Layer 2 of a small transformer language model trained on English Wikipedia (13 layers, counted from 0, width 128).
A neuron's activation on a vector x is GELU(gate . x) times (in . x), where the dot is the dot product.

Input weights of the MLP neurons that the questions are about. A number n stands for n times 0.0032.
n46 gate: 26 8 7 -11 31 12 56 -34 -14 18 32 14 -23 3 -40 -72 18 52 -18 -17 24 4 16 -3 1 -79 11 8 17 12 22 6 14 29 42 -24 1 28 -3 -14 -24 55 -24 9 26 8 -2 -22 -13 -36 0 4 -42 -9 -32 31 17 -14 -8 -21 -7 -21 56 3 13 -2 -19 2 -21 27 -4 33 55 12 47 -3 -5 2 20 -35 -11 18 57 -43 -19 10 -27 -3 -76 -37 -2 -25 37 -30 17 2 12 48 34 64 -2 17 -14 -11 -21 -8 3 -58 15 29 -21 24 -2 -32 51 30 -8 -23 -8 -13 -17 -10 -15 -22 25 6 -1 -2
n62 gate: -21 26 -52 3 -1 -17 -4 44 -9 -5 5 -27 -3 -47 5 43 -33 56 -16 -6 20 -33 10 3 8 -29 13 3 -37 38 24 0 -67 -49 54 -67 -17 -33 15 -3 -23 42 37 -14 -11 -13 -2 -51 -19 3 -4 -34 6 -18 4 -26 -1 19 14 -6 -2 -31 8 -16 8 27 19 2 -20 -29 -3 2 20 -5 23 -49 -24 -33 0 21 -23 17 -16 19 -16 -5 -20 -18 0 46 -37 -40 -31 -7 25 -3 82 -10 -1 35 29 71 30 -25 11 9 23 -30 -26 -11 26 30 25 20 -36 -10 47 11 3 23 -48 -5 -43 -28 8 -2 1 67
n94 gate: 21 27 25 11 0 -22 -28 18 17 38 21 -20 -3 -4 -20 0 -17 -15 -29 -3 -5 -20 28 -4 -24 -10 -6 57 6 17 -30 -42 5 4 -45 20 12 -17 8 79 20 42 13 -4 -7 25 -9 -5 10 1 28 2 -14 -4 -2 2 -64 -68 24 -2 15 63 36 5 7 -2 15 0 -7 -28 37 -3 16 2 34 27 7 7 9 -1 -12 -45 58 -9 30 -3 -24 30 32 -2 21 -37 13 -27 -21 -19 35 12 -10 -4 -67 -23 1 2 -26 -60 -8 -12 -16 -1 16 22 18 -1 -26 11 -8 -45 -1 53 30 7 2 6 17 35 28 -12
n120 gate: 30 2 42 -52 3 -1 26 0 32 58 -1 33 -5 38 39 53 38 -22 32 -5 36 -7 -8 22 -7 1 10 -33 4 -31 -34 17 -10 14 22 -6 8 5 37 16 11 -32 -3 9 -2 -4 58 52 -52 1 -35 53 39 25 16 -1 -12 -8 -31 -23 -8 -18 52 2 -39 -16 3 52 -16 -38 -3 33 0 30 7 -2 17 8 -16 32 -3 39 -22 27 -18 -9 -43 1 -12 28 -44 33 26 -31 17 -26 -34 -37 34 5 27 -22 -34 -38 4 -17 -27 57 -38 36 24 8 -24 25 20 36 7 63 9 -21 -32 -27 -32 23 36 -64 -36 16
n172 gate: 3 3 20 -21 -56 -41 -34 19 14 -14 -40 -14 -26 25 2 51 -2 -3 4 15 9 -25 -31 4 24 -6 -48 -14 -42 -60 24 9 2 0 39 -2 31 51 32 -17 8 -14 1 17 27 -27 1 26 41 4 -11 -12 23 -1 -35 7 2 18 -63 -23 -26 17 -12 1 35 14 0 -15 21 12 -17 -32 -43 2 11 -29 -24 -36 -35 -5 47 71 36 -8 32 -1 -16 13 -2 47 -6 25 22 25 33 -18 -12 30 -11 -2 21 -39 9 -26 2 -12 -56 40 -2 -31 46 0 -34 5 13 -7 46 35 10 9 20 -6 -27 1 -1 25 -48 43
n182 gate: -33 -1 -1 2 -29 -17 2 15 -1 34 -54 -5 4 10 4 -39 -5 -24 31 15 34 45 -7 17 26 -13 27 2 -21 -30 12 11 -49 -36 8 4 -3 -12 20 -5 -18 -31 -29 -24 32 22 16 -28 -42 17 2 -6 41 -5 23 -25 47 27 -14 -1 39 1 13 8 30 -26 18 -8 8 -8 44 47 -14 2 -25 -5 -10 -11 41 -14 -29 0 -44 37 5 -33 3 -8 -24 -22 10 25 15 -6 27 -11 4 34 16 -33 -4 56 -24 -24 -5 -91 -24 33 -8 -33 -3 40 -38 39 -11 7 45 39 -51 -34 11 8 -17 -3 -4 -26 5 -44
n231 gate: -1 -71 -27 -46 -23 -57 26 -15 7 -5 18 15 18 -7 -19 -32 8 -26 -16 -14 -32 0 6 -6 49 -7 17 -30 -16 8 -32 -9 -3 -24 -2 21 18 -25 -32 34 96 -13 8 -19 10 13 -11 -65 1 31 -7 36 7 31 -2 -27 11 29 6 -22 39 -25 16 -48 9 -3 9 14 54 -15 -1 -12 -8 3 -22 22 -7 41 23 -17 14 22 -3 -55 -26 29 12 -8 -8 -54 -34 -35 75 -5 -42 19 18 2 29 22 30 16 -30 8 -29 -33 -15 -13 -1 -19 -54 23 -18 19 3 4 -23 -86 -4 -16 -10 -42 -17 -55 1 -1 3 11
n232 gate: -12 22 -40 19 -7 4 13 8 -16 19 -27 28 29 -9 -5 7 -42 34 -2 12 -1 21 -19 -3 -39 8 -8 -21 -14 -35 -22 51 -10 7 -18 20 17 37 -12 4 31 -7 -27 53 -10 21 -22 0 -2 -35 21 -4 -13 -20 14 -5 -8 5 -15 14 11 -23 59 -1 -11 -27 -14 -24 -28 13 6 48 -48 -28 51 20 1 29 1 -48 25 -50 -13 -1 11 -7 33 -13 -17 37 2 -24 -14 -1 -10 1 -8 28 21 0 -3 3 34 -24 -42 15 -17 -4 44 20 13 7 -42 29 58 -22 50 2 -6 25 -7 52 -56 8 -15 35 -47 -1
n240 gate: 14 -13 -9 18 45 -6 1 -7 -24 -4 -18 -5 -14 -36 -8 -10 -46 -28 2 44 -27 -9 26 25 -35 -19 28 -31 -12 -14 52 55 -6 19 32 24 9 35 -24 -11 5 -23 -47 -2 -15 -50 16 15 -18 -2 -33 -31 -66 22 21 -11 -48 -33 -18 15 -13 -16 22 34 -15 7 11 -21 -28 -15 -23 34 27 22 -6 24 -15 -14 -24 -61 34 46 -2 19 -17 -8 13 -37 -9 -3 6 -6 18 31 30 7 18 6 6 8 -33 -17 -2 51 25 22 -7 49 6 4 -39 -32 -50 20 49 -50 31 -15 -6 4 -27 -32 -6 -8 30 -1 -9 4
n311 gate: 42 10 -1 2 9 7 -26 -34 25 3 48 13 -4 37 -19 -29 8 2 -39 8 18 -49 4 15 -68 4 -24 -20 -2 -17 17 -10 -11 -34 5 -14 49 -27 -66 5 -35 25 10 -27 -3 -56 -4 -18 11 38 -30 15 50 -19 2 5 6 9 -5 -13 -20 -6 15 -10 -13 15 7 5 48 2 4 21 -26 -36 25 -42 -12 5 23 -16 15 -22 2 8 -16 -17 -8 -9 -21 -36 16 -35 -12 9 -44 7 -6 12 -49 -23 -23 -20 22 -11 59 42 -10 -15 4 -55 23 35 -10 -65 -15 32 20 45 19 -5 -47 13 33 1 -47 21 -27 -2
n315 gate: -14 -3 -30 -38 -7 8 -50 23 30 36 -5 -25 -14 44 -1 33 18 20 3 -32 2 -9 7 3 -17 -37 20 -10 24 11 -9 -38 -51 29 21 -14 -48 19 4 -42 24 -13 27 1 2 2 -31 -10 -26 24 37 -32 62 2 -46 1 3 -15 17 -16 35 28 -8 40 -15 53 67 5 -73 25 -21 -8 25 -56 -9 28 -16 -12 -1 -22 20 -19 -44 -22 24 0 -38 -9 29 -39 25 18 29 -4 -25 15 -45 -65 -41 12 18 3 -36 8 2 42 -20 -42 27 23 4 3 -49 8 2 42 -12 -34 23 -1 2 8 20 5 16 5 3 -46
n46 in: 2 31 -37 -21 -30 -87 -21 12 -41 5 25 -37 -44 26 19 -7 -19 13 5 28 -19 -9 9 57 -11 -29 -2 -7 -5 -31 6 9 0 47 -25 13 -25 30 1 15 -41 -76 -12 26 6 17 13 54 -15 -39 -45 -5 -14 36 30 20 -8 -53 37 23 16 20 2 16 -10 -42 -40 -9 38 -30 0 3 58 7 31 -2 -41 3 5 -2 18 7 -23 -8 -48 2 2 25 -37 7 36 0 15 -18 -23 -18 32 -7 -27 3 -6 -10 -10 7 3 -6 -27 7 25 -31 50 -11 -37 -1 33 5 38 11 -7 -20 -1 -14 46 12 2 14 -90 25
n62 in: 25 33 10 0 -6 20 81 32 2 24 0 -7 18 1 8 12 43 -15 4 -32 -22 23 -11 61 64 11 37 -33 10 11 21 32 -3 -36 77 8 21 -1 32 10 53 -2 -9 -25 -30 23 32 -28 -31 -16 3 -13 10 -6 0 -15 45 49 18 -25 17 42 15 1 37 -7 14 -2 -29 -13 -43 0 3 -18 -14 -7 6 -17 19 8 -14 17 1 2 0 4 22 3 -8 -34 -34 32 35 7 44 -6 -12 -20 -35 41 -31 -39 -60 -5 69 38 -5 35 11 -29 34 6 -16 -23 -36 -13 61 9 -9 5 21 32 19 -3 -12 -15 -27 22
n94 in: -36 -8 -56 -22 6 56 -48 20 20 -4 -14 -2 31 -7 64 31 2 13 1 -42 39 30 -19 38 23 -19 -11 -56 24 25 -8 -19 21 -18 19 22 -18 2 14 -17 19 -23 -44 16 -15 -1 4 20 -29 65 -36 29 10 -18 50 -14 -29 26 -11 12 50 5 21 -4 10 -68 -10 -8 2 -13 -10 -23 23 9 2 -22 -38 -20 -6 23 -18 17 54 -37 -14 -9 9 7 29 34 15 -7 -3 -26 -20 8 35 -1 -21 12 42 -22 -58 21 10 -5 25 -8 -30 1 8 43 -12 12 4 -11 -38 -51 4 13 -39 -14 -19 20 -2 5 50 -38
n120 in: 27 19 -34 -2 -19 47 15 0 75 -38 -31 -35 5 -28 10 -8 31 7 18 5 -20 11 -32 -16 -2 17 -20 -22 7 -19 3 -16 -11 0 28 -29 -50 -16 14 -19 0 -32 18 10 14 5 11 -24 1 -4 -9 -21 9 14 -20 51 1 35 -5 -63 17 54 17 -35 6 13 -2 -20 17 -6 33 -24 59 26 4 28 10 -2 22 -3 0 26 -17 -7 9 45 19 27 -23 -46 28 -1 36 15 2 21 -5 25 -20 -15 8 53 -54 -45 57 -4 -11 5 2 -43 -1 2 12 41 -24 -59 -24 -2 -40 -19 44 -6 44 24 -18 51 -44 -32
n172 in: 28 -32 -3 -3 6 -9 -3 -3 3 -19 29 -2 32 -32 -34 -18 -14 13 -15 -37 8 -18 52 15 24 -9 15 -4 -5 12 -28 -10 12 7 -6 -4 -35 6 -47 22 9 -5 -32 -28 23 -7 11 11 13 -6 17 11 24 -2 23 64 5 23 55 29 17 -41 43 8 -14 -29 -14 -13 8 -54 51 -18 24 -27 -17 26 29 32 8 -8 -21 -20 2 3 -17 -19 -37 5 19 23 -16 0 1 18 22 15 42 -21 26 19 13 2 10 13 -58 26 3 -32 27 6 -20 -25 2 -29 0 76 -44 23 -46 26 -43 66 -34 -13 2 43 4 36
n182 in: -1 -18 -33 -14 -18 9 18 11 14 -8 -44 -21 -20 14 21 -3 -1 9 37 -1 36 -11 50 -40 46 20 6 6 -12 -38 21 -58 -34 -54 13 50 11 46 -22 17 -22 -28 -20 5 2 -37 9 -45 -47 9 -13 10 -12 -2 35 -16 -14 8 -18 -20 17 12 -9 6 -11 -23 -8 6 26 -31 29 45 26 -1 1 -9 62 -19 -35 5 -10 -28 -6 28 2 -31 11 26 31 7 18 8 -24 8 -9 68 -29 -1 -2 -35 -27 42 16 -6 -10 -11 7 -7 -2 15 -41 33 -16 28 10 8 32 -21 21 6 31 69 -23 16 -44 -3 -34 16
n231 in: 47 6 36 45 14 -53 -3 -7 4 -31 9 5 -10 56 -44 -18 -74 -27 -11 8 23 -15 16 -13 -32 22 12 14 32 20 2 -35 -5 14 -21 -6 -8 34 -19 40 26 6 57 -24 30 2 4 -22 -1 -62 39 -7 29 -4 -41 5 18 13 -27 9 21 2 -1 30 6 39 30 15 -38 24 -20 -14 -26 5 -22 18 1 -2 -35 -12 19 -32 11 -23 -23 -26 9 33 8 -28 13 -1 32 8 -18 0 11 -24 64 17 5 19 53 -14 32 22 -2 -3 -50 -16 -5 20 -21 16 5 -32 -5 35 11 21 9 38 35 51 13 -9 -2 -62
n232 in: 6 2 8 -25 -19 -12 -55 -34 0 -37 16 65 -2 65 21 -44 8 -10 15 -15 -2 3 -16 -3 25 -10 19 7 0 47 -15 10 -6 -7 -30 -61 -11 -21 3 -20 -18 -33 -6 25 24 39 -16 21 -27 9 29 -48 -23 46 51 -5 -3 6 -12 10 -4 34 19 2 8 16 -24 6 8 -25 31 -31 5 59 24 15 -18 2 -1 -44 26 -6 -21 25 -4 28 15 -34 40 21 -2 6 42 -15 -9 8 4 -13 0 34 -17 34 27 52 -58 27 -8 -4 21 -6 3 13 44 -5 5 14 38 -3 9 9 -4 -6 33 -4 -54 4 -34 -4
n240 in: 8 31 35 20 -6 1 -44 22 -9 -21 -47 37 -17 -23 11 9 -8 62 -11 -2 2 -22 -5 29 42 -30 1 15 34 -48 35 -1 -58 30 41 24 41 -18 -42 16 20 5 4 -20 -12 14 -9 35 -60 12 49 6 18 -9 -13 7 18 -4 3 18 -41 16 -10 13 26 34 -27 -5 33 -29 -7 2 -41 35 -36 -9 14 -50 -3 14 6 15 -4 27 -18 -18 -23 6 52 46 -57 60 30 13 8 -30 13 -32 -2 -12 22 2 8 46 23 11 36 -50 -18 -30 45 -46 15 33 22 4 2 -25 10 -8 -33 -9 -17 16 -14 26 0 41
n311 in: -20 28 19 6 -17 32 -40 -6 -31 35 33 -29 9 19 4 1 16 -22 46 46 20 -28 -1 -18 23 19 16 17 -23 1 37 8 40 -2 -2 -6 44 -19 -3 -8 17 15 46 1 9 11 -15 2 -30 -1 -70 -29 10 8 -29 2 -22 -9 -13 13 18 22 5 -27 -35 -1 30 -10 1 19 -23 0 -8 13 23 58 14 14 13 7 -16 19 -28 24 -41 7 -32 7 22 42 -16 3 -7 33 -24 -57 -42 51 -45 -4 -8 -11 -29 -8 -49 37 -36 -5 10 -12 34 18 5 -9 11 8 31 -27 -54 8 -30 -30 -19 -12 13 17 35 27
n315 in: 23 39 -1 -17 0 -30 -2 -11 -26 -73 -21 -19 20 -9 -47 -12 -17 -4 18 -16 11 33 22 29 8 24 -11 -8 -36 63 -36 -3 16 44 -44 30 -30 41 21 38 -74 15 25 25 -11 12 -1 15 34 -22 28 -32 21 40 -26 8 -35 -10 -8 23 -8 5 28 -21 -4 -13 16 7 -2 -42 -27 6 -14 27 21 9 -3 22 32 -2 -45 -38 -19 -7 44 -39 28 -25 -11 -7 18 -1 -26 -4 -41 -11 32 1 17 -24 -41 17 19 14 11 -10 -36 -33 11 -31 0 -7 -7 60 -2 18 23 -24 9 26 -40 2 2 -4 -25 -2 14 28

Each question shows a token from some text and the vector x that enters the MLP there. A number n stands for n times 0.054.

" the": -18 14 -17 6 -5 29 29 9 2 -5 2 5 -20 -15 -15 -3 -6 13 4 -31 2 23 -4 -9 -13 22 -48 5 -7 -2 -40 42 21 25 7 4 -2 -16 -12 6 27 -6 11 5 -1 -14 34 -27 -30 -14 3 11 8 -19 9 7 -6 -1 8 20 38 -20 0 6 29 5 13 -2 10 15 -14 -3 -9 0 -22 7 -15 11 13 18 -23 2 5 15 -33 24 -10 -11 -8 17 -14 17 -16 14 -16 -18 -16 80 -27 -12 21 -5 1 -26 8 10 22 10 7 -5 1 32 -14 -7 26 11 3 -5 26 13 -4 -38 1 -5 -11 12 -10 33
Which neuron lights up most? n311

"3": 10 -23 42 -11 11 3 -21 -15 -12 -28 -32 16 -7 6 -8 -25 -11 -1 15 -1 0 1 14 -38 -8 -4 24 -32 3 34 -18 15 43 29 -4 26 -21 -26 -12 35 -8 12 13 -10 37 23 21 6 -5 -12 -21 -6 -5 44 27 27 -2 28 41 23 -11 21 -22 -8 14 -8 -11 -3 11 -7 9 35 11 21 -24 -7 7 15 0 51 10 -14 -6 -16 19 -1 2 -17 -27 12 6 46 -3 -8 5 -8 5 6 -3 -17 45 8 -3 27 2 33 -40 -16 8 -12 -11 -26 -10 -1 4 9 -20 -24 -16 -20 14 24 13 10 -25 5 7 -15
Which neuron fires most, and how strongly? n231, at about 0.23

"0": -10 4 10 10 2 -42 -7 -16 15 -26 -52 -16 4 -32 18 36 -10 2 -24 2 11 20 39 -27 -16 0 3 -4 8 -15 9 4 45 -23 -1 14 -32 -43 -17 28 -11 -12 32 7 27 11 3 37 26 14 -7 13 -17 18 14 20 -10 5 34 9 9 23 -8 -13 4 -23 -23 9 -31 0 7 25 -25 45 8 7 4 6 28 26 22 -6 13 -31 12 30 -2 11 -13 29 -4 20 17 -22 16 -16 3 20 9 -17 21 14 1 5 14 16 -1 -9 -16 20 -24 -39 9 14 -15 -5 -16 -15 32 -17 20 8 -4 14 -38 10 10 -16
Which two neurons fire most, strongest first? n94, n62

"D": -6 5 -10 -13 -9 -20 -28 24 34 -15 -9 12 -8 26 -16 7 2 -43 5 -11 -8 22 24 14 -37 12 -6 -42 12 -8 -11 -20 12 -28 -12 11 -13 -37 -37 9 18 -43 29 6 -19 -15 -9 25 8 -24 -2 9 0 67 -4 32 26 3 -15 -19 -11 29 -16 -2 3 -4 -27 11 39 -19 12 -9 -15 26 -21 -12 13 34 24 26 36 -21 -17 21 11 15 21 10 -9 -5 17 12 8 -8 17 -12 10 -10 20 0 -32 1 -12 28 -1 12 -6 -31 -11 0 -19 -23 -9 -8 5 -1 7 -31 -9 3 -5 11 -1 21 -10 45 -21 9
Which neuron fires most, and how strongly? n231, at about 1.3

" The": -2 13 0 -11 7 36 0 -12 -16 -19 -26 15 -16 -1 -17 -3 2 -10 0 -30 17 -1 0 -33 -9 16 -37 5 1 7 -31 33 18 9 10 -7 -19 -3 2 6 43 7 24 1 -3 -16 23 -31 -9 -14 16 10 20 -30 15 -15 0 14 8 11 28 -12 1 29 26 15 -4 -5 -6 -12 -1 20 -39 -7 -17 14 -23 20 -9 21 -31 14 -7 0 -33 18 -7 -10 0 -3 -22 -5 -13 20 -7 -16 -14 81 -21 -7 8 15 -3 -36 9 26 22 12 21 -21 10 11 -4 -10 8 -4 -5 1 -10 -1 25 -37 -5 20 2 25 -3 12
Which neuron lights up most? n311

" way": 4 -29 24 -13 24 1 9 32 -18 -16 -31 0 36 21 -11 -10 -19 5 -43 -21 -65 30 -8 -12 29 -1 1 2 31 -4 -4 8 29 -35 13 8 -24 21 40 32 4 -17 -8 9 0 -4 -1 17 1 4 4 16 1 2 1 27 18 -9 -3 -20 21 -3 -2 45 21 -27 -24 9 6 -30 -4 17 3 -5 -6 10 -38 29 26 -9 -2 -17 -9 8 8 -24 -28 13 14 13 -4 -3 25 26 17 18 5 22 23 -5 -16 16 -29 -17 -8 9 1 -13 -27 -12 -11 -28 -41 3 0 24 23 13 22 30 20 14 31 -22 -2 -11 -7 -11
The three highest activations, in order: n182, n231, n311

" season": -18 5 39 -2 17 -19 -8 0 -17 -20 -14 9 -1 -38 21 -13 5 -11 -10 0 4 28 24 -42 -3 23 14 -20 14 8 -18 26 -9 24 3 15 -11 -4 13 -10 1 -3 -18 -42 17 9 -7 24 -17 45 11 8 -19 2 -4 -13 29 10 20 -17 -9 14 48 10 -1 -5 4 16 -4 -55 -1 -29 -38 42 19 22 -36 -2 -14 -5 27 17 42 39 7 -2 -3 3 5 50 -2 8 1 1 11 1 -2 5 35 -25 -8 5 18 15 -37 5 11 14 -33 8 -11 -2 13 16 -30 -25 -8 5 18 -35 14 -10 16 -20 -6 -17 -24 22
Which neuron lights up most? n240

"ible": 8 1 -13 -17 9 -8 -9 -20 9 16 -45 -21 29 35 -31 12 -26 -31 8 -18 2 11 -7 -12 -23 28 -24 0 8 -10 -35 -20 18 -22 -18 -2 7 -15 0 21 -7 -5 5 42 6 5 8 29 20 11 21 -25 28 44 8 -9 15 -18 -41 23 38 -16 28 25 3 22 6 -16 6 21 10 40 -24 3 23 16 -2 -26 15 -15 13 -16 1 -1 30 -29 -37 -18 34 -24 13 -8 -3 17 6 -16 -20 12 48 -19 5 42 16 -6 2 11 -8 3 -17 -8 16 8 -30 -4 41 1 18 10 2 2 20 7 -9 -22 -2 2 -20 -15
The three highest activations, in order: n232, n315, n182

" Championship": -41 -4 18 11 21 -24 -1 -5 1 -46 -22 -5 23 13 6 1 5 7 -14 -10 -7 37 11 -9 -21 -20 0 -27 23 -17 -19 19 15 12 13 13 -39 8 3 -20 -6 -35 16 -4 -1 8 16 9 -18 -17 -11 -17 2 26 -9 -18 21 17 37 22 27 -7 9 22 12 5 -25 18 7 -22 17 -12 -13 -23 30 14 -22 32 -26 -39 6 -3 21 22 5 8 -9 -9 -8 11 31 9 22 -16 14 28 -5 22 51 -23 8 29 14 17 -24 -2 -53 -1 -18 17 4 -26 -3 7 -1 -21 -22 0 -8 -29 -21 -16 -16 -14 32 -21 -19 29
Which two neurons fire most, strongest first? n232, n46

" GA": -3 -2 -6 5 0 -31 4 0 25 -15 -7 9 7 15 -4 -22 16 -29 24 -1 -2 27 14 -6 -7 36 -9 -35 -27 -52 -17 -14 3 -8 -6 6 8 -26 -8 25 20 -49 -10 -23 -12 -7 4 -15 -21 1 -6 9 12 33 3 23 58 17 17 1 -11 -5 -15 -23 25 -34 -36 6 24 -26 -3 26 8 26 1 -12 37 19 7 13 44 16 17 15 11 25 30 -10 -9 23 35 18 16 -4 7 -4 -28 2 18 -15 18 38 -39 8 -8 -1 -9 -34 -12 -36 -1 -27 11 38 -23 0 -6 -24 13 -15 8 15 3 -4 6 25 -6 11
Which neuron lights up most? n182

"5": -20 -38 12 -2 -7 -1 -24 -39 19 -23 -20 23 3 -7 -16 -5 4 11 -13 -13 5 -9 20 -27 -29 -3 -1 -25 -14 22 -5 53 7 26 -2 17 -26 -29 -3 43 7 8 8 15 15 7 28 23 -3 -8 11 19 1 36 2 15 28 29 -4 -18 7 11 -37 11 22 -4 -8 10 -25 20 18 50 0 29 -16 1 1 -9 4 6 -13 3 -12 -26 12 38 25 6 6 12 18 51 -4 -23 6 -1 6 -9 -15 -14 3 8 -23 21 7 27 -41 -10 2 -1 -11 -7 -2 -16 16 -7 -15 -46 0 -6 42 9 -5 1 -36 18 17 -19
Which two neurons fire most, strongest first? n315, n311

";": -2 6 15 21 -1 -33 -2 -16 3 -8 7 6 -3 -20 21 14 -4 -21 19 -6 15 -13 18 -23 8 24 22 -44 27 -38 8 18 2 -31 7 23 22 -50 15 17 11 -18 1 21 35 25 40 -33 -23 -1 18 16 -19 -6 -9 -2 -5 -6 16 10 41 27 30 2 10 -12 -9 -16 6 -10 23 -1 10 -3 -5 -35 4 -14 10 41 11 -3 -33 28 8 21 -28 -9 4 60 -27 30 -6 -3 -13 -1 10 21 22 -5 -9 11 -32 3 -17 10 -16 13 -11 -17 -1 -20 -6 37 6 -11 -11 23 -2 -16 -7 -10 -18 -25 0 29 20 -20
Which two neurons fire most, strongest first? n182, n120

"ira": -13 21 24 14 -17 30 0 6 -4 -9 28 -15 22 -14 13 5 32 -1 5 -33 7 12 11 -35 29 33 7 -15 -13 19 9 15 50 -3 -8 14 9 -16 31 -16 -13 22 -41 5 5 13 -5 8 -25 -33 -26 10 -8 14 17 -19 15 1 27 24 -16 -14 26 -28 -38 -10 9 8 -2 -18 9 -15 20 -27 45 -27 -33 42 16 -7 11 -9 -9 -10 16 1 0 -40 -11 19 3 11 -3 -5 2 -21 6 15 23 -23 -14 27 10 19 3 14 -36 19 0 -6 46 -3 -7 2 -28 31 -7 5 29 -19 2 24 7 47 21 8 0 -4
The three highest activations, in order: n232, n240, n231

" ": 21 -6 1 21 -8 22 -12 -3 5 -23 -32 2 3 -3 -14 1 -2 -2 28 -14 -9 2 15 -52 -18 30 12 -19 -10 8 -25 39 -18 16 -11 0 6 10 -10 31 17 5 -8 8 12 -3 61 -4 -6 -4 -58 23 -20 6 -13 4 0 27 -22 6 13 -11 -9 4 24 8 -22 13 -54 -9 -19 36 -15 6 -34 33 21 33 -18 36 9 -45 9 0 -26 6 15 15 1 -9 10 8 -22 6 28 5 1 3 -18 1 36 -12 -7 1 -16 5 32 -28 0 -4 3 2 -17 -12 8 -10 2 -15 12 11 11 -19 22 4 0 6 -10 -5
Which neuron lights up most? n46

"on": -24 -16 -35 -24 -18 10 -11 34 17 -20 23 -16 -17 9 3 5 25 9 2 21 -44 6 32 -26 10 -1 -7 0 10 16 22 -8 0 -24 -1 -9 19 16 -12 -13 -16 -19 5 -16 16 -12 0 59 37 -4 1 -15 -9 22 1 0 19 3 -19 43 -6 13 9 -17 -48 -37 23 -24 -28 13 36 9 -22 -9 -16 -26 16 -12 33 3 16 -22 31 -21 -11 -9 7 11 -5 -12 11 7 -23 11 -11 -49 3 11 -9 -2 -8 -19 -10 24 35 35 -9 -13 14 -20 21 -9 17 -4 16 -8 31 -27 23 -2 22 -6 20 17 2 22 2 -15
Which two neurons fire most, strongest first? n311, n315

" third": 4 16 18 14 9 -9 -7 -39 0 -24 -1 7 29 -26 41 -6 -1 3 5 -16 16 23 -22 5 -4 -9 0 -9 26 5 -33 10 -32 5 20 -19 9 8 -15 25 11 -21 -17 -6 1 -3 20 23 -4 -26 31 7 21 -28 -8 -5 -18 21 27 -7 41 5 15 53 12 11 -9 11 -11 -31 22 4 8 17 -10 -19 -23 23 -3 12 -7 -5 32 21 -7 -13 31 -12 -35 3 4 28 2 -11 35 28 -5 35 8 -8 24 25 -1 -8 -22 -1 -12 -7 -21 1 -18 17 -6 -15 -1 30 29 -4 30 4 17 -15 7 -19 -40 4 -65 31
Which neuron fires most, and how strongly? n232, at about 2.2

" |": -5 9 7 21 19 -12 -32 -10 14 -8 -1 -38 13 6 32 -4 11 -13 13 -25 30 16 46 13 -2 12 10 -26 6 -23 -13 21 -2 -23 7 57 -20 -18 -6 1 -1 -4 -1 5 0 -3 61 -30 -25 27 -10 -16 -12 -20 -24 9 21 -18 40 21 -7 -4 4 17 9 9 -27 34 -11 -25 -14 -13 -33 -40 -16 -7 -1 2 -20 2 -1 18 -9 -11 4 5 -19 -7 -4 14 -13 14 -3 -11 -22 4 -8 12 15 -21 41 14 4 -8 -9 13 -36 -5 -21 24 13 -3 8 13 -5 -20 -3 -12 -22 -47 -31 -25 -10 -15 13 21 10 3
Which neuron fires most, and how strongly? n232, at about 0.27

"ot": 8 3 23 22 55 19 -11 -21 -4 2 24 -5 13 -5 -4 -22 -2 20 -14 -18 -21 13 8 28 -21 -8 -21 12 3 0 18 -21 -22 6 27 14 -3 -20 -38 -58 -21 20 35 -12 -3 19 -8 32 -30 -31 6 31 10 3 40 17 -34 -12 -19 -10 0 53 1 27 -17 -9 34 29 -18 14 6 36 -31 -9 -1 25 -1 -23 -25 9 8 13 8 4 -9 12 18 12 -21 -6 0 -2 -13 -29 -23 -6 -16 -10 -11 -4 2 -26 -2 -6 -14 29 -24 -30 -16 8 -2 28 -17 -23 -17 14 3 -11 -27 5 -23 15 2 12 -25 22 4 -26
Which neuron lights up most? n311

",": -10 3 13 12 -3 2 -24 16 -24 -18 20 -11 -25 3 -8 10 -13 9 0 -25 3 -3 30 -12 20 18 -14 -19 1 -1 -30 64 -5 -7 19 3 3 -57 39 22 59 25 18 0 21 0 59 -8 -12 14 -15 11 -26 -10 -12 14 22 1 13 3 34 10 1 -5 -10 -2 -11 -16 -6 17 13 -20 9 -10 -3 -15 16 14 -3 32 7 13 28 28 -5 -6 -20 -6 -5 49 -18 5 1 23 1 4 -16 33 10 -24 6 24 19 -15 -9 5 -15 -9 -5 13 3 20 18 10 16 -29 -7 5 4 -20 7 -6 -37 -16 -2 13 -3 14
The three highest activations, in order: n172, n62, n46

"1": -14 -5 6 11 4 -15 -12 -15 15 -34 -50 -12 16 -13 7 21 -2 -3 4 -13 -7 13 34 -21 -10 20 11 -10 25 -18 -10 -5 41 -33 4 16 -35 -53 -15 21 -2 1 26 -12 24 13 2 32 31 17 0 22 -6 21 -6 10 6 10 31 20 4 35 -6 -7 3 -33 -12 10 -28 -6 2 20 -12 64 0 19 4 -9 19 26 10 -30 1 -22 23 30 -3 9 -15 45 -10 42 7 -20 0 0 20 15 12 -1 18 19 14 35 6 16 -9 1 -2 17 -13 -19 13 31 -22 -4 -8 -20 13 -17 3 22 3 6 -39 10 1 -5
Which neuron lights up most? n94

" military": 0 -4 -39 15 19 -1 -20 -10 8 -12 -37 2 19 2 27 22 -17 -16 6 6 -15 3 5 8 -8 13 13 -2 -2 -5 -29 -3 13 20 36 -38 -21 20 42 5 13 -4 -36 12 3 0 10 4 6 -47 -2 -4 16 24 6 6 15 20 -11 42 47 -16 4 13 0 -10 -17 -13 -23 -13 -2 -17 -24 7 13 -1 -12 19 8 -10 -13 -20 -41 69 11 -9 -30 -26 28 32 -7 29 1 -19 51 -5 -3 18 13 12 13 29 -16 19 -18 -17 -15 48 -5 0 19 -19 -2 -17 -1 9 12 3 -19 -6 20 -19 3 9 31 -26 12 -17
Which neuron fires most, and how strongly? n232, at about 1.6

"il": -21 0 -26 -26 5 16 13 24 -22 -29 20 -32 -6 -13 3 -12 -2 6 23 18 11 4 23 10 -8 4 19 -8 28 26 21 -31 16 -5 11 11 -20 -12 -29 5 -37 -16 33 -6 10 -1 11 34 34 2 21 -1 9 22 10 22 51 16 -17 14 -9 -21 -6 -2 3 -1 -24 -8 -2 -2 -2 -17 -19 3 1 -21 -8 -3 6 5 -15 -38 45 21 3 14 11 9 -15 6 -5 -1 7 -17 -28 -35 8 31 6 -20 -4 -28 16 32 -9 -28 -39 -40 -11 26 6 4 -3 27 16 25 43 -30 32 29 -9 16 -15 41 0 31 3 -18
Which neuron lights up most? n94